Layer 7 of a small transformer language model trained on English Wikipedia (14 layers, counted from 0, width 128).
A neuron's activation on a vector x is SiLU(gate . x) times (in . x), where the dot is the dot product.

Input weights of the MLP neurons that the questions are about. A number n stands for n times 0.0046.
n16 gate: 43 -23 -37 15 4 -29 -27 -29 11 -18 -14 -11 5 12 -16 -24 -55 -21 29 44 -38 20 6 57 -4 -2 -48 1 10 -21 19 8 10 -2 16 -21 -11 4 14 7 -14 -45 14 -28 -4 -34 26 65 -35 0 29 6 -12 46 -8 -5 -21 -4 29 -6 -45 -18 29 -12 52 36 15 -50 3 11 -28 1 -17 -7 -3 -11 -17 11 27 8 -22 -8 -17 44 14 -18 -32 8 -32 -24 -24 -9 16 16 -22 -24 -8 2 -11 63 10 13 19 -49 14 -9 -1 3 -14 33 18 2 -9 37 -30 30 -19 54 11 3 -8 -11 5 13 13 -14 46 -23
n25 gate: 12 -6 21 18 -10 18 20 8 12 9 29 23 -42 15 -53 15 -6 -14 -16 -42 -1 26 -7 -5 -15 -32 8 25 44 -3 33 28 23 21 -21 8 23 -19 -31 40 -6 1 -37 20 -45 23 -10 -13 -4 -18 11 -21 22 33 12 -25 36 -39 1 35 15 -22 19 20 -32 -24 2 7 -10 -5 22 10 -41 -46 4 31 -2 -33 42 46 -25 -10 -17 -25 10 -25 48 26 -17 -15 -15 -17 -41 11 8 -7 -15 -28 22 19 -3 49 33 -36 26 -29 10 27 -24 5 21 -5 -64 -49 -10 10 -19 -11 -14 4 -26 -38 21 11 -21 34 24 49
n62 gate: -18 34 -22 -5 15 13 6 -49 -35 -2 24 -27 24 9 -6 18 -4 -17 25 -33 -26 8 7 14 -23 -2 4 -18 47 16 -9 -19 2 17 -5 6 35 -17 -33 9 -7 3 -9 22 17 19 7 26 -33 14 32 39 -29 -1 23 -8 -27 11 15 -22 -26 -28 -12 4 -51 -3 -1 -10 -12 13 16 -38 38 -15 2 -21 24 -15 13 -22 -3 -30 -17 21 14 -54 -1 23 56 -10 -13 -18 -1 -12 3 20 -11 -15 -12 -38 -48 -23 35 -23 24 -8 -3 16 29 -13 -14 24 44 -1 -30 -56 -59 -4 -37 -21 -46 -20 12 23 -46 11 1 18
n65 gate: -19 -48 9 22 -29 -24 36 26 7 -15 -1 10 -8 -12 -10 -28 27 5 -26 42 28 18 19 -14 8 1 3 5 -54 -10 42 21 4 46 29 -35 -25 -48 0 19 -1 1 5 -4 -5 33 -7 6 -3 0 -11 -9 27 6 -8 6 -16 7 -21 11 36 4 -3 6 20 16 -52 -30 57 13 -33 35 15 -20 21 4 2 -28 23 -3 12 9 -16 16 16 56 25 0 -3 -3 -14 9 13 13 -5 41 -3 1 -9 -5 20 -22 32 -33 13 -26 -29 -30 3 5 13 -6 -15 -47 43 12 8 -7 -27 -29 11 -38 1 -7 -2 -13 -34 -10
n88 gate: 5 24 34 47 16 22 5 32 6 10 17 -8 -29 12 -34 36 5 -10 40 20 -9 22 33 -19 -5 -23 1 -16 -13 7 -63 3 -3 26 33 26 -23 -23 -30 10 26 12 8 16 -41 -30 17 6 -25 -14 16 -10 -21 11 -7 -23 -4 -15 -41 -15 -14 5 55 10 -28 22 -24 -6 -9 -16 -46 -21 9 -15 -18 -3 -34 -37 -6 6 2 39 -33 -23 -2 12 15 -32 -13 3 -32 9 -3 17 -6 4 -1 -4 -37 4 27 -14 -7 18 -20 6 13 3 -15 3 15 -33 -21 8 -9 25 3 33 -22 -14 11 -2 -60 -42 5 1 -25 9
n105 gate: -15 6 -29 6 -4 18 15 -32 29 -10 20 -15 -8 5 -5 -25 22 -20 -2 -12 -7 22 -46 16 -22 21 16 -6 -54 -47 22 13 -34 9 26 5 12 -17 49 23 3 -10 8 21 11 -1 3 -13 52 -5 -15 15 46 1 2 -3 -26 5 19 -5 -14 34 22 0 32 -11 1 10 13 25 -1 0 4 -14 23 -17 -2 -8 -36 18 -45 -12 38 -3 -22 -1 -18 -7 -19 1 -18 -9 11 -16 -14 10 -9 -56 10 -27 8 -2 -8 38 10 -11 -42 -22 -20 0 -3 -36 8 -7 26 33 -61 -19 8 10 65 34 2 13 16 16 -18 5
n123 gate: 6 -1 15 32 -13 2 18 28 8 2 -10 -15 2 -17 11 -16 -11 -3 21 -49 -17 54 -11 26 35 -6 15 -12 -24 4 11 -42 19 -28 -29 -8 -4 21 -14 9 -9 8 -10 -1 -16 -18 40 -48 -15 -38 28 -1 -4 13 -15 -17 -15 3 15 25 -4 6 9 -1 -16 21 -18 -3 8 -6 -2 2 13 26 36 -11 9 8 31 -4 21 -12 55 -1 42 29 -9 26 30 -16 -7 28 -28 -8 1 -10 16 -27 -4 3 -1 -25 4 12 12 -16 -24 -4 -31 14 -50 -1 -8 -46 -10 2 7 -30 24 31 22 7 9 3 4 0 -10 13
n130 gate: -12 1 16 -11 26 -4 -22 -25 -5 -55 -10 -15 -9 17 10 -13 -4 -19 -19 -3 22 22 -20 -4 -20 29 14 -19 -6 15 -4 -26 -52 14 -1 15 5 6 -14 16 -12 10 -25 3 14 -13 24 -9 -3 -21 20 -1 -1 33 -33 15 21 -15 -41 14 -19 -13 -11 61 22 12 -10 -23 25 -40 -28 7 -1 -9 43 -6 7 -15 40 -21 2 -35 19 37 -19 9 -2 -34 16 48 -30 -6 25 42 -11 -39 -11 -5 -28 -1 35 21 -8 -15 0 43 -7 5 -9 19 1 30 14 -3 -55 7 7 15 38 6 16 -8 -65 14 -6 -36 -9 -5
n188 gate: 12 6 40 38 4 42 10 -11 -5 -3 -26 28 -15 29 43 -1 4 -16 -27 -19 11 26 -53 -19 8 -21 -49 -12 -16 -12 -55 -21 -1 8 -3 8 -26 8 -26 -12 -42 8 28 27 40 1 -6 -28 -37 -18 3 0 40 -11 -26 -41 -13 -24 -8 5 17 -15 -7 8 21 -26 -11 -12 -33 -1 -35 -5 28 21 -3 -20 -15 15 -7 -15 2 -7 4 10 36 -50 15 3 -7 38 -8 -20 7 55 1 1 -29 -28 -35 -31 -14 -28 4 -5 -3 2 -14 9 -29 -25 47 14 24 -33 28 -6 -5 2 -9 -8 30 25 24 -18 9 -6 6 10
n207 gate: 3 -21 -11 -7 7 4 -41 -4 -10 29 -15 -33 30 -1 0 19 19 43 9 -23 -12 -4 -6 -33 -19 -1 -4 1 -10 10 5 -34 -4 -5 34 15 1 -20 -22 38 36 -11 23 -26 14 -26 2 -9 45 -2 28 23 6 22 31 -19 -8 -20 28 9 7 9 -26 -1 39 3 57 9 3 31 14 25 -2 -27 23 16 21 -3 -22 7 -40 13 16 31 -3 -13 -1 -41 -33 -18 -7 -24 -4 -3 -12 9 11 -25 -8 11 -15 15 3 9 30 -3 2 -22 -2 -16 14 -6 1 -22 34 13 1 14 17 2 -41 -36 19 2 12 -25 -6 19
n208 gate: 23 14 12 -8 11 -50 -14 6 18 -41 13 -36 -22 25 9 15 -12 -9 -59 -29 33 6 -27 1 -27 -15 -57 66 -48 -45 17 17 39 4 -8 -7 -9 -12 18 -7 10 13 -4 24 -4 -20 -18 5 11 4 -9 7 50 43 -29 6 -27 -20 20 4 -5 -2 -10 -4 -11 -1 18 -2 -49 -3 -26 30 53 11 17 8 -37 31 9 13 -21 -25 32 -23 10 19 -13 35 -2 -14 -16 -6 -11 -31 19 -11 11 39 -35 -73 -36 -7 -10 27 -6 -23 7 18 -7 18 2 31 20 -26 -32 -35 7 -7 8 -1 34 -9 27 -12 0 14 16 14
n228 gate: 34 -27 -9 -16 26 15 27 5 -23 -52 8 -28 38 -25 7 0 -1 -12 29 9 -33 49 12 -8 -31 43 10 -19 -6 -42 -53 17 -16 -3 -10 -15 -1 19 -11 -2 -27 5 33 31 1 -18 9 8 22 12 4 67 -6 3 -8 12 37 -15 -25 0 -34 -6 -14 31 -6 15 1 -48 -2 7 17 17 7 14 8 47 -3 -1 5 -29 8 6 52 -13 2 -23 1 13 49 -15 30 28 -18 30 -17 -25 -14 53 -27 -25 -9 -18 30 -1 -14 5 1 -25 -62 31 -3 45 32 8 10 -30 -10 -18 61 28 -3 -40 -8 14 8 12 7 8
n239 gate: -3 -31 40 -7 -2 17 -34 -15 -5 -4 -1 -20 -14 29 11 -8 1 -34 -20 21 26 -17 30 19 -33 -15 -39 -25 16 -16 16 46 -35 41 -28 30 -7 1 -8 -17 -18 11 21 -9 -15 21 -10 -11 1 -6 -18 6 -13 17 -26 -42 5 7 4 -19 6 11 -25 6 -52 -3 25 -25 26 33 -40 25 -9 -7 37 -16 11 -6 -45 11 10 25 -21 -13 9 -5 -15 -45 -40 -45 -2 -14 42 -20 -11 -5 37 20 -10 1 -5 -32 15 47 19 30 28 7 -24 -10 -23 -1 -15 -24 8 1 8 -15 -24 -18 -51 13 33 32 22 37 16 -35
n243 gate: 17 4 20 -35 -1 14 -9 15 4 -21 11 -2 -8 22 -3 -45 -11 -4 35 -25 -7 -12 -27 31 -6 -4 3 -19 38 -31 -7 4 -3 27 0 -33 22 -4 -13 5 -9 2 -10 -17 -28 1 -39 -10 35 45 17 22 -25 -14 29 5 -34 -73 -17 -28 -13 -13 2 -67 3 -6 -6 16 -12 -45 -16 30 16 -9 23 17 8 23 14 0 38 17 1 -4 -21 15 31 -26 -11 -5 -7 -28 -3 20 14 27 10 1 -41 -15 -12 10 -13 -18 49 -41 -6 3 18 -1 -9 7 -10 16 -13 0 -10 13 -11 -25 -43 -20 8 21 -11 46 -1 -2
n16 in: -13 -14 -34 -12 11 -33 -7 9 -13 -3 13 -14 20 -29 21 -15 28 30 44 -24 -1 -12 -15 9 -13 6 56 -9 -1 24 17 -17 -21 -27 -36 36 -9 4 -18 8 7 3 8 37 -43 -4 -13 -21 -11 -7 -20 28 22 15 -36 -3 46 -35 45 -23 32 -10 -25 -14 -15 -7 1 32 -31 22 15 -1 -18 -6 -3 -25 -18 -64 49 13 -16 9 -21 -11 -21 -16 -14 -23 -3 -15 -24 -7 -26 -4 -5 4 13 8 1 -9 29 -11 32 41 -3 -27 -9 -11 50 4 9 -15 3 -16 30 12 -30 14 -1 -5 -27 8 24 5 11 37 -5 34
n25 in: 27 20 0 21 -7 -13 -49 8 4 54 10 -25 52 55 -26 10 1 -20 30 -14 10 27 2 23 21 -21 -36 -26 6 -10 12 27 16 -27 17 -21 9 -13 27 5 -19 36 -2 -17 34 -17 7 -21 -22 -16 -36 -52 7 15 12 9 73 39 -20 38 26 23 -28 -10 -31 20 -21 14 -20 61 -2 -16 26 -9 -15 18 -1 -12 2 -4 -25 -27 -6 12 -4 28 -26 -12 46 -7 51 -15 -23 1 10 -1 -26 1 -13 -12 -50 31 7 17 -9 39 -10 15 19 -38 -10 33 27 29 -16 45 20 37 -10 -39 7 -37 -33 -10 -8 1 -18 36
n62 in: 4 15 26 11 22 -3 -30 -18 4 -32 -4 -51 13 15 -1 20 -5 15 -46 -21 17 8 -5 6 2 -31 -69 21 12 -59 12 38 12 38 -22 -49 -47 12 18 -19 16 -10 32 -3 -7 27 -17 20 -3 -64 -24 8 -14 -7 -35 -4 -13 -5 5 -13 6 13 9 5 45 -20 35 -7 -8 -10 -6 8 21 1 -14 -14 -26 -26 16 -17 -31 12 -64 1 11 2 -5 24 -47 -13 12 6 -49 -17 -17 18 -62 -32 56 1 9 -58 19 14 -32 28 -25 6 47 40 25 18 2 -25 14 42 -22 -38 3 13 6 -3 10 42 27 -59 42 -10
n65 in: 31 5 -16 -14 5 7 6 -15 8 4 4 -4 -6 -34 -33 16 12 -10 16 -9 -15 11 16 7 -38 -3 52 -13 10 24 -16 -52 -10 -1 -31 33 -18 35 5 -9 8 -17 -23 0 -2 -43 -36 13 -5 1 -47 -14 -51 38 1 47 -25 4 16 -47 42 10 3 3 5 -4 40 34 -19 28 -14 -26 -26 21 -1 30 60 -17 36 31 35 7 -43 -35 -36 3 19 2 -18 -36 1 20 43 6 10 19 -28 -24 2 -6 8 -18 35 40 -17 18 -7 34 -6 -23 -23 0 43 -10 -30 18 34 7 33 -9 41 35 -28 23 -31 7 -10 0
n88 in: 22 -48 -4 -12 2 -13 -3 15 29 5 36 -43 -8 -1 7 9 -53 -14 9 -35 -3 -1 -24 -41 -1 8 -28 4 6 -17 -61 -19 -7 -27 37 -11 34 1 -40 23 0 24 -9 9 27 -3 -1 26 -25 -33 -31 -1 -50 22 -3 -11 16 35 -47 -15 -16 -18 4 2 1 1 -22 -2 -1 12 -36 0 29 -17 12 -25 -5 -3 -19 -9 26 -15 -27 -13 5 -8 8 31 22 1 -8 31 18 -29 19 1 12 27 23 -20 22 -7 2 19 27 23 11 -1 26 -10 -19 41 1 -1 -49 -32 32 40 24 -17 16 -15 7 -6 -58 18 -18 15
n105 in: -12 4 38 10 41 -1 28 -12 -38 18 3 -8 18 -47 25 -1 15 46 -24 -17 -6 -8 -11 34 3 -5 36 23 7 1 -17 -23 35 1 -37 3 -3 10 -11 23 24 2 39 -3 36 -21 -47 -41 -15 -35 8 -16 -2 33 -1 12 8 -19 -6 -10 -9 23 11 -6 -25 -35 35 10 46 -31 40 -12 17 1 -3 27 -1 9 14 5 38 0 8 11 -8 -44 -13 -4 35 -27 20 24 -13 69 0 -14 -2 21 -4 0 2 -9 -39 -6 25 -32 13 32 -3 -31 -9 22 -26 13 24 -16 -6 -13 -9 55 35 -11 -19 -20 -60 16 15 9
n123 in: -18 -26 26 16 24 -45 7 -4 8 7 16 -43 37 -5 -15 22 4 -8 -23 -3 -26 -22 -9 11 19 -26 -12 22 14 -26 -27 2 -12 -5 38 -8 -35 -12 18 9 -24 8 -34 11 -43 1 -16 -34 -11 -26 -22 -6 -10 17 19 -14 -2 27 29 -9 18 -10 18 48 -5 6 -16 -29 34 -18 18 12 -35 -11 -16 4 -19 15 17 44 3 1 -14 -1 -2 1 -6 -12 -3 -5 -9 11 -27 10 20 -1 16 51 -29 42 2 -8 -1 -17 -20 -20 -25 -7 -8 -46 2 -21 17 4 60 -33 -19 -35 -11 -1 -14 -9 -16 -25 51 -14 -26 -9
n130 in: -22 -24 18 -14 21 3 11 21 -9 -7 19 -21 -4 -13 13 0 28 -2 -32 7 -16 36 -16 9 -7 -8 -28 -3 -21 -32 -54 -3 -30 -7 -49 9 5 22 22 13 -25 -25 20 -12 -9 10 3 4 -34 -8 20 -4 -6 -18 -24 27 -17 -3 -2 2 28 16 28 -4 -23 8 12 -23 -20 -11 -35 -51 4 19 34 -4 -43 13 -11 5 8 -36 21 -11 -46 -9 -42 32 -15 12 21 3 2 9 -16 -12 36 -7 -18 2 37 1 -20 -33 1 34 4 -19 12 -13 7 12 -11 3 18 -9 -45 -22 12 30 16 -21 -1 -34 -45 -1 -33 -3
n188 in: 29 -26 17 -23 6 -5 8 25 35 12 5 8 13 -13 -18 5 -7 19 -8 25 -50 24 8 4 -20 -29 -23 0 -3 8 -37 10 -39 -16 5 6 21 22 16 -24 -56 28 -21 5 -12 34 -41 -21 -29 17 3 -30 -14 -25 8 -4 40 -9 21 19 29 -21 25 5 32 -34 19 18 3 23 11 -7 -12 -50 -3 36 -23 -5 -12 -26 6 34 -27 12 -35 12 -16 -18 -8 -19 -30 -45 -31 -18 -47 -15 16 -26 -5 -35 40 6 47 34 1 -42 30 -28 -37 1 0 -1 -2 -3 2 0 -31 -56 -30 54 -48 29 -23 -19 11 7 -12 -1
n207 in: -15 7 7 -36 -13 -7 -1 17 16 -11 -16 -16 7 18 4 20 -25 6 22 -36 18 5 -19 32 -25 -23 -8 4 -22 1 -5 14 8 4 2 19 56 -24 8 -2 -10 -16 24 -10 -18 -11 -3 -23 22 29 12 -29 6 8 21 17 28 20 8 11 -28 -42 -1 -42 12 30 -67 40 42 21 -48 32 -30 -13 -22 -44 -18 0 29 16 26 13 -36 8 1 -1 -12 -3 17 -21 -17 -4 9 5 -21 -4 5 38 7 -2 11 2 24 17 -36 -20 5 26 0 14 -5 -32 -7 7 17 11 -1 27 3 6 7 15 11 13 -13 17 -21 36
n208 in: -31 -11 17 27 -28 10 33 39 -14 12 25 -18 -11 29 18 19 10 -26 -6 -25 -24 -25 -20 -5 24 -17 -22 26 -14 -11 -44 28 -5 15 -2 -2 -17 -6 -14 -46 40 9 40 23 20 -11 -23 1 6 -13 34 -6 -34 -7 -4 41 14 -25 17 56 -48 -50 31 34 -11 12 -23 -3 22 -21 -31 22 10 3 16 2 -9 -2 1 12 30 28 -28 20 23 30 -13 27 -42 18 1 12 5 16 -19 -46 -11 2 5 10 14 -37 21 45 -46 -30 0 -50 2 -33 -21 33 -3 16 -49 10 -62 42 -7 -45 -45 -5 2 29 -26 -25 -6 5
n228 in: 9 -58 13 -35 21 -59 15 -2 -15 -2 -44 20 -33 -12 -2 -17 4 4 -10 -42 -21 25 1 36 -44 -7 -2 -9 11 21 32 9 -21 -7 -28 23 21 -55 -35 -18 -2 -7 -11 48 22 -4 29 -16 -7 8 46 15 -2 17 -9 -3 -28 28 -4 -17 4 -34 21 -10 -14 30 -39 33 6 21 -5 -29 4 -19 -9 -17 10 -14 -8 -13 -7 -24 -25 58 -26 -14 -12 -20 2 -8 35 11 10 -4 1 8 26 33 -4 -27 11 -10 -6 -39 12 13 -15 -25 -4 26 -53 -28 -28 54 7 -27 -37 18 -22 -21 17 -46 43 -3 -35 95 -2 -14
n239 in: 22 1 -4 15 -53 -27 -15 33 21 -16 11 -9 11 -39 -13 0 -3 -2 -46 -14 0 6 -3 51 13 -20 34 15 -1 -20 9 -18 -16 -11 -11 -9 21 -1 15 28 53 24 -21 -1 -11 4 6 12 -1 -17 27 5 -22 20 -7 4 7 -43 -22 34 13 -22 -26 54 45 -18 18 6 26 41 12 5 -14 0 1 21 20 48 37 27 37 8 -2 -44 17 53 20 2 15 23 -52 -9 19 -20 14 6 -20 -15 -11 -3 -8 44 -33 13 12 24 9 24 27 24 16 7 19 19 5 -9 -28 27 27 17 -12 34 42 5 1 0 32 5
n243 in: 36 32 15 -19 18 -15 -8 -30 38 48 -27 -15 22 18 -14 11 -7 5 45 -34 5 4 -7 12 -4 10 29 -41 5 9 -3 29 -22 1 24 -1 -1 -7 -5 -50 18 -20 3 -30 -8 7 -3 -23 10 -3 -22 -20 -5 -18 -7 -15 32 -3 -20 13 12 18 -7 25 28 10 10 -46 16 -4 21 13 -13 -7 -27 12 45 14 19 10 -35 -32 16 0 -4 -16 43 18 18 -24 18 35 2 22 35 -27 10 1 -16 9 26 -9 28 -48 -31 -17 20 -3 -41 -18 -34 -25 54 9 -9 -32 5 22 5 -1 -38 18 2 -28 -11 7 -36 -19

Each question shows a token from some text and the vector x that enters the MLP there. A number n stands for n times 0.075.

"ak": 4 -21 -1 12 27 -10 -24 -4 4 13 33 -28 -9 -13 -9 1 20 19 34 -11 -19 -11 22 -10 -24 18 3 35 58 -20 -13 12 -3 -13 -7 24 14 -31 22 -37 -14 30 22 -24 25 8 18 8 -6 11 17 -16 -28 -8 27 -13 -37 10 14 -1 6 22 -3 20 13 -5 -38 2 -7 -17 17 5 -6 -28 4 -35 7 4 4 5 15 -20 -40 -35 18 8 -30 13 -6 -35 7 -32 -2 -37 20 18 -19 -14 10 -10 28 -6 3 23 -16 14 5 40 -7 21 -16 26 9 -36 27 20 -2 -25 -5 -1 11 22 -5 17 -10 7 8 19
Which neuron fires most, and how strongly? n62, at about 10

" co": -1 23 0 18 18 -20 -27 9 -25 -21 -39 -10 -3 4 -12 23 13 24 -5 -12 -35 -19 4 11 -12 29 3 21 19 -5 -17 -4 -4 -27 -3 28 5 -49 -17 -14 -24 5 42 25 -35 8 2 -1 -28 11 -8 4 -21 -22 28 -3 -35 40 24 -4 -1 1 7 11 3 -10 -22 32 15 9 -2 8 -20 11 12 -9 44 9 -18 3 25 -32 -2 16 -47 -37 8 -5 -4 22 25 6 -14 14 -21 -9 3 39 38 -5 5 -3 -25 -37 -6 -5 55 -1 13 19 5 33 -3 6 16 -11 -19 -16 20 56 -4 13 -3 -27 -1 -40 -14 -3
Which of these neurons fires most? n228

"os": 28 -8 3 -14 18 -19 -20 -24 8 -20 13 -20 -5 -3 6 -11 45 34 -21 -16 -3 0 20 -19 -20 29 -9 29 10 16 -7 -12 -2 -31 1 12 -4 -13 10 -21 -14 21 35 20 -18 -23 34 6 -4 -7 7 5 13 3 7 5 -36 -4 11 2 8 12 -41 24 -23 -35 -15 19 -3 -21 37 0 -6 5 27 -6 -25 -28 -10 5 -9 -9 0 -32 19 -16 -9 -17 9 -2 24 -14 -9 18 4 -12 4 8 21 -31 14 29 -9 15 4 2 21 -5 28 8 39 27 -13 12 9 4 -12 -1 9 1 -13 28 -17 -2 -8 -19 -4 20
Which of these neurons fires most? n130

"ization": 11 1 -13 34 -10 -12 -1 24 -15 -22 -16 1 5 -19 -8 -15 8 19 6 0 11 -2 -45 4 -20 24 -7 20 63 18 -15 -16 3 -17 -1 -22 -22 -13 -6 -19 -27 0 28 14 16 -6 19 11 -40 -5 -17 -29 24 -17 19 -14 -20 48 2 -12 8 28 -19 0 12 -49 -30 14 20 8 11 28 -29 -28 29 10 -9 7 11 -17 13 -18 7 -8 22 -19 -20 13 2 -25 11 -13 -32 3 26 30 -24 -1 19 -17 44 13 -16 -35 -8 23 22 -13 6 -12 6 -14 7 10 -1 19 -6 -6 17 7 2 32 -14 3 13 -8 -4 -26
Which of these neurons fires most? n188

" The": -6 -9 -5 31 7 -16 4 9 6 -4 5 8 13 -3 16 -26 4 -22 25 12 -13 -41 -11 -11 -2 7 12 33 54 -8 13 10 -16 -26 27 17 18 -60 4 -27 12 15 18 -10 5 -6 -25 0 -23 -3 3 -11 -1 -4 -10 -8 -54 6 5 -9 -17 14 -13 -24 -37 2 -38 13 17 -13 5 -24 -30 10 11 34 11 -31 -8 -26 29 -43 1 -23 -9 1 -4 12 7 3 7 3 -16 16 4 -30 -10 1 10 -18 44 23 -53 33 13 -18 -18 2 -17 3 15 19 -12 4 21 0 20 29 26 23 4 33 32 -3 -23 -10 20 -5
Which three neurons fire most, strongest first? n62, n188, n25

"ated": 6 -5 2 1 -6 12 -46 -4 3 1 -9 18 -10 -9 11 -15 -1 27 7 5 26 -4 -35 2 -53 36 -7 31 63 14 -18 16 24 -15 -4 -19 -4 -23 -9 -43 -6 18 16 -22 56 -6 19 21 -2 4 -12 -19 -9 -28 -1 0 -17 30 15 26 -2 21 5 -7 -6 -32 -4 36 -18 -3 1 2 0 1 5 5 -20 -7 -7 -35 32 7 5 -5 26 22 -3 11 5 -2 -6 5 15 12 1 -29 12 5 -1 -33 21 -10 -53 -19 -13 -16 14 -3 13 -27 13 23 -25 33 1 23 -17 27 14 -1 -5 24 -16 -13 -13 30 -5 -36
Which of these neurons fires most? n123

" son": -14 -23 27 -9 -9 -34 -18 19 11 2 -7 -12 -18 8 -5 -8 14 24 -8 4 8 -25 -20 -12 -4 3 -5 22 23 8 11 39 -19 -52 -2 -17 4 -11 0 -11 11 3 25 3 -10 2 5 -7 -18 6 -1 1 -3 -13 23 6 -30 34 4 -21 9 28 -15 1 -26 -47 -11 28 1 20 13 -1 -12 8 14 5 12 11 -30 -20 50 -5 45 -14 -11 1 -8 15 -27 -35 10 -7 7 -9 -7 -19 -5 -8 19 15 7 -1 -31 -29 -28 -9 18 2 7 13 16 -22 16 9 35 19 24 12 20 14 6 35 -30 -5 -31 -16 15 15
Which of these neurons fires most? n208

"ure": 36 4 -6 0 14 -4 -34 10 -12 5 41 17 6 -17 6 -31 -1 -8 27 -3 36 2 -11 12 -57 16 -13 13 50 6 17 -4 18 -8 12 -10 -6 -32 -13 -21 0 32 29 14 25 8 37 33 -14 -6 -18 3 -10 -20 28 -5 -30 -2 -15 1 -7 6 -16 13 -1 -27 -23 15 -9 0 12 10 -21 -3 -10 19 -1 25 -13 -10 25 -17 -14 -14 -4 -7 5 17 -23 -13 35 -3 -20 23 -1 8 -4 -5 4 -22 23 3 -40 -26 7 -19 6 -1 13 -12 8 8 -8 20 10 25 -24 -7 42 13 2 13 -29 -12 4 14 -12 -18
Which of these neurons fires most? n228

"le": 0 9 -4 -17 -4 -14 -9 17 1 7 24 -11 11 -23 11 20 2 10 19 -1 16 -12 15 19 -28 13 0 3 -3 5 4 8 3 -12 6 -13 5 -42 -42 -66 -7 15 19 15 -3 -16 -24 14 -33 6 11 -21 23 -26 24 14 -50 19 -14 16 1 16 4 21 24 -1 -25 19 30 -2 19 21 -21 10 1 11 -3 28 23 -25 21 -6 -15 -10 11 18 -16 -3 -10 9 28 5 3 3 1 11 -35 -8 14 -1 27 -16 -15 -31 -5 -15 7 12 -3 -11 -17 -7 -10 26 -11 13 -6 -4 12 -2 20 13 -31 -8 -4 -14 6 5
Which neuron fires most, and how strongly? n65, at about 1.2

" f": -2 7 -3 21 -17 -4 -65 34 -27 1 -51 10 8 -9 -14 11 7 -24 6 -17 15 -17 13 -12 -29 20 -6 -13 15 -8 34 28 7 -20 -29 -3 10 5 -2 -8 -12 -15 16 5 11 -3 17 -7 3 16 0 12 -29 -10 32 -19 -25 -11 0 -18 2 11 -15 -11 -4 40 -9 44 9 9 3 -13 -25 -7 11 10 -10 -6 0 -26 41 -47 15 -21 -27 -1 -11 -17 -12 43 1 6 7 33 0 -29 -19 -2 57 -48 6 2 -20 -21 -11 5 49 -28 7 -25 3 15 -25 17 -4 15 13 3 38 34 27 78 6 11 1 -7 3 -5
Which three neurons fire most, strongest first? n123, n130, n208

"B": 15 -12 -3 1 2 16 15 5 19 -3 -21 14 15 -25 15 -3 12 32 18 -9 -30 -24 7 2 -37 16 4 20 -2 28 3 -3 -17 -37 -13 -13 -24 -1 -7 -23 -3 -4 10 0 -21 18 -6 19 -24 2 -11 9 3 -39 37 12 -31 20 -14 -7 -14 10 -9 -14 -13 10 -4 19 59 -27 -10 -11 10 -17 12 34 28 10 26 5 25 -32 0 -4 28 -20 9 -17 -2 19 19 -15 12 -4 37 3 -21 -9 44 -18 -16 -5 -50 -26 -18 3 -15 26 3 -9 -25 -9 -9 29 -38 2 -6 3 30 -30 9 16 -26 -3 -1 -3 -19 29
Which neuron fires most, and how strongly? n243, at about 1.1

" then": -9 -5 11 5 0 6 1 28 -6 -13 14 -9 -6 16 -10 -12 2 16 7 2 8 -7 -8 -12 -3 2 0 17 28 14 0 21 -22 -39 -17 8 27 -25 -1 -32 -24 30 11 10 -17 5 17 11 -21 -32 -16 0 -1 -7 21 -13 -32 25 30 29 -15 17 -3 16 4 -15 -31 40 18 -17 -26 -14 -33 -30 6 21 22 -23 -3 -18 21 -28 -2 5 -4 3 -12 2 -41 5 25 10 -17 31 -28 -11 32 34 10 0 0 -1 -17 -32 -13 -11 -14 20 9 -27 30 -2 5 35 29 -7 1 6 36 -4 -12 45 -11 16 -17 -28 21 -26
Which of these neurons fires most? n130

" D": -27 9 8 4 -9 -9 -34 5 10 11 -39 6 18 6 2 -12 50 10 -5 -12 -31 -40 15 -12 -18 6 -5 21 38 -31 22 -4 15 -32 -11 -7 21 -18 9 4 -2 -11 -15 -37 -18 -13 2 2 -17 2 -5 8 -31 -44 1 5 -58 53 3 17 37 -9 4 -4 -24 15 -37 -2 5 -5 41 -36 -2 -13 9 16 21 -14 -2 -35 42 -55 -2 1 8 19 -17 13 -17 15 11 -37 17 37 25 -33 14 2 54 -21 20 16 3 -12 20 14 40 14 8 -2 -2 12 5 -5 -12 1 9 -11 -18 -10 14 32 -1 21 -9 -14 30 32
Which neuron fires most, and how strongly? n16, at about 0.61

"ed": 15 -6 9 5 9 18 -31 16 -1 -15 -24 23 -3 -5 3 5 -14 41 19 -6 2 -8 -6 -9 -22 27 -11 22 64 46 11 -5 -5 -15 -2 -8 -27 -24 -19 -56 -18 27 9 -28 39 2 5 10 -15 -15 0 17 -8 -22 24 0 -8 18 -7 21 5 11 -11 13 0 -27 -19 13 4 -9 27 17 -20 -1 1 13 -25 26 5 -27 21 3 0 -13 3 18 3 25 -24 -6 -5 -5 2 16 6 8 -8 -3 16 -20 2 14 -53 -21 3 -6 15 -7 -5 0 -6 16 -3 -12 -12 12 3 -7 12 -4 -7 15 6 0 24 11 -16 -1
Which neuron fires most, and how strongly? n16, at about 0.61

" on": -21 10 25 -11 -4 -17 0 15 -4 -3 11 -3 -14 13 -14 6 15 -2 2 6 7 -48 7 -28 1 14 -6 23 48 29 -33 10 12 -11 -26 8 14 -36 -19 -35 15 -16 25 -10 2 14 15 8 -19 6 4 -12 -14 6 36 -13 -61 29 -2 24 -11 19 -6 -16 -25 -21 -5 18 29 -10 -6 -38 -35 -45 14 13 20 -22 4 -4 12 -12 4 -4 -20 -1 -13 18 18 13 30 25 -15 10 4 4 1 6 7 -19 6 -9 -44 18 10 -31 30 -25 -13 11 39 24 0 -2 17 -2 7 27 17 -19 25 21 -18 -4 -8 6 -7 -11
Which neuron fires most, and how strongly? n88, at about 2.6

"by": 1 14 -12 -16 -12 -21 -6 4 -4 4 55 19 -1 3 24 -16 5 33 39 -3 12 3 9 -6 -37 16 5 18 42 22 -14 6 -27 -25 3 -11 -8 -50 -16 -61 -4 -5 27 15 -19 -1 10 20 10 8 -26 2 -17 -39 16 -7 -23 1 -3 -3 -8 27 3 -6 14 -1 -30 7 -16 13 -20 6 -21 0 3 49 10 -1 18 16 25 -18 -19 -19 9 12 -28 6 2 -18 7 -5 6 4 5 22 -62 -2 26 -6 12 -11 -37 -33 -12 -8 24 10 31 -15 5 11 17 8 25 11 10 16 -17 -12 10 2 -16 -17 21 -16 1 8
Which of these neurons fires most? n243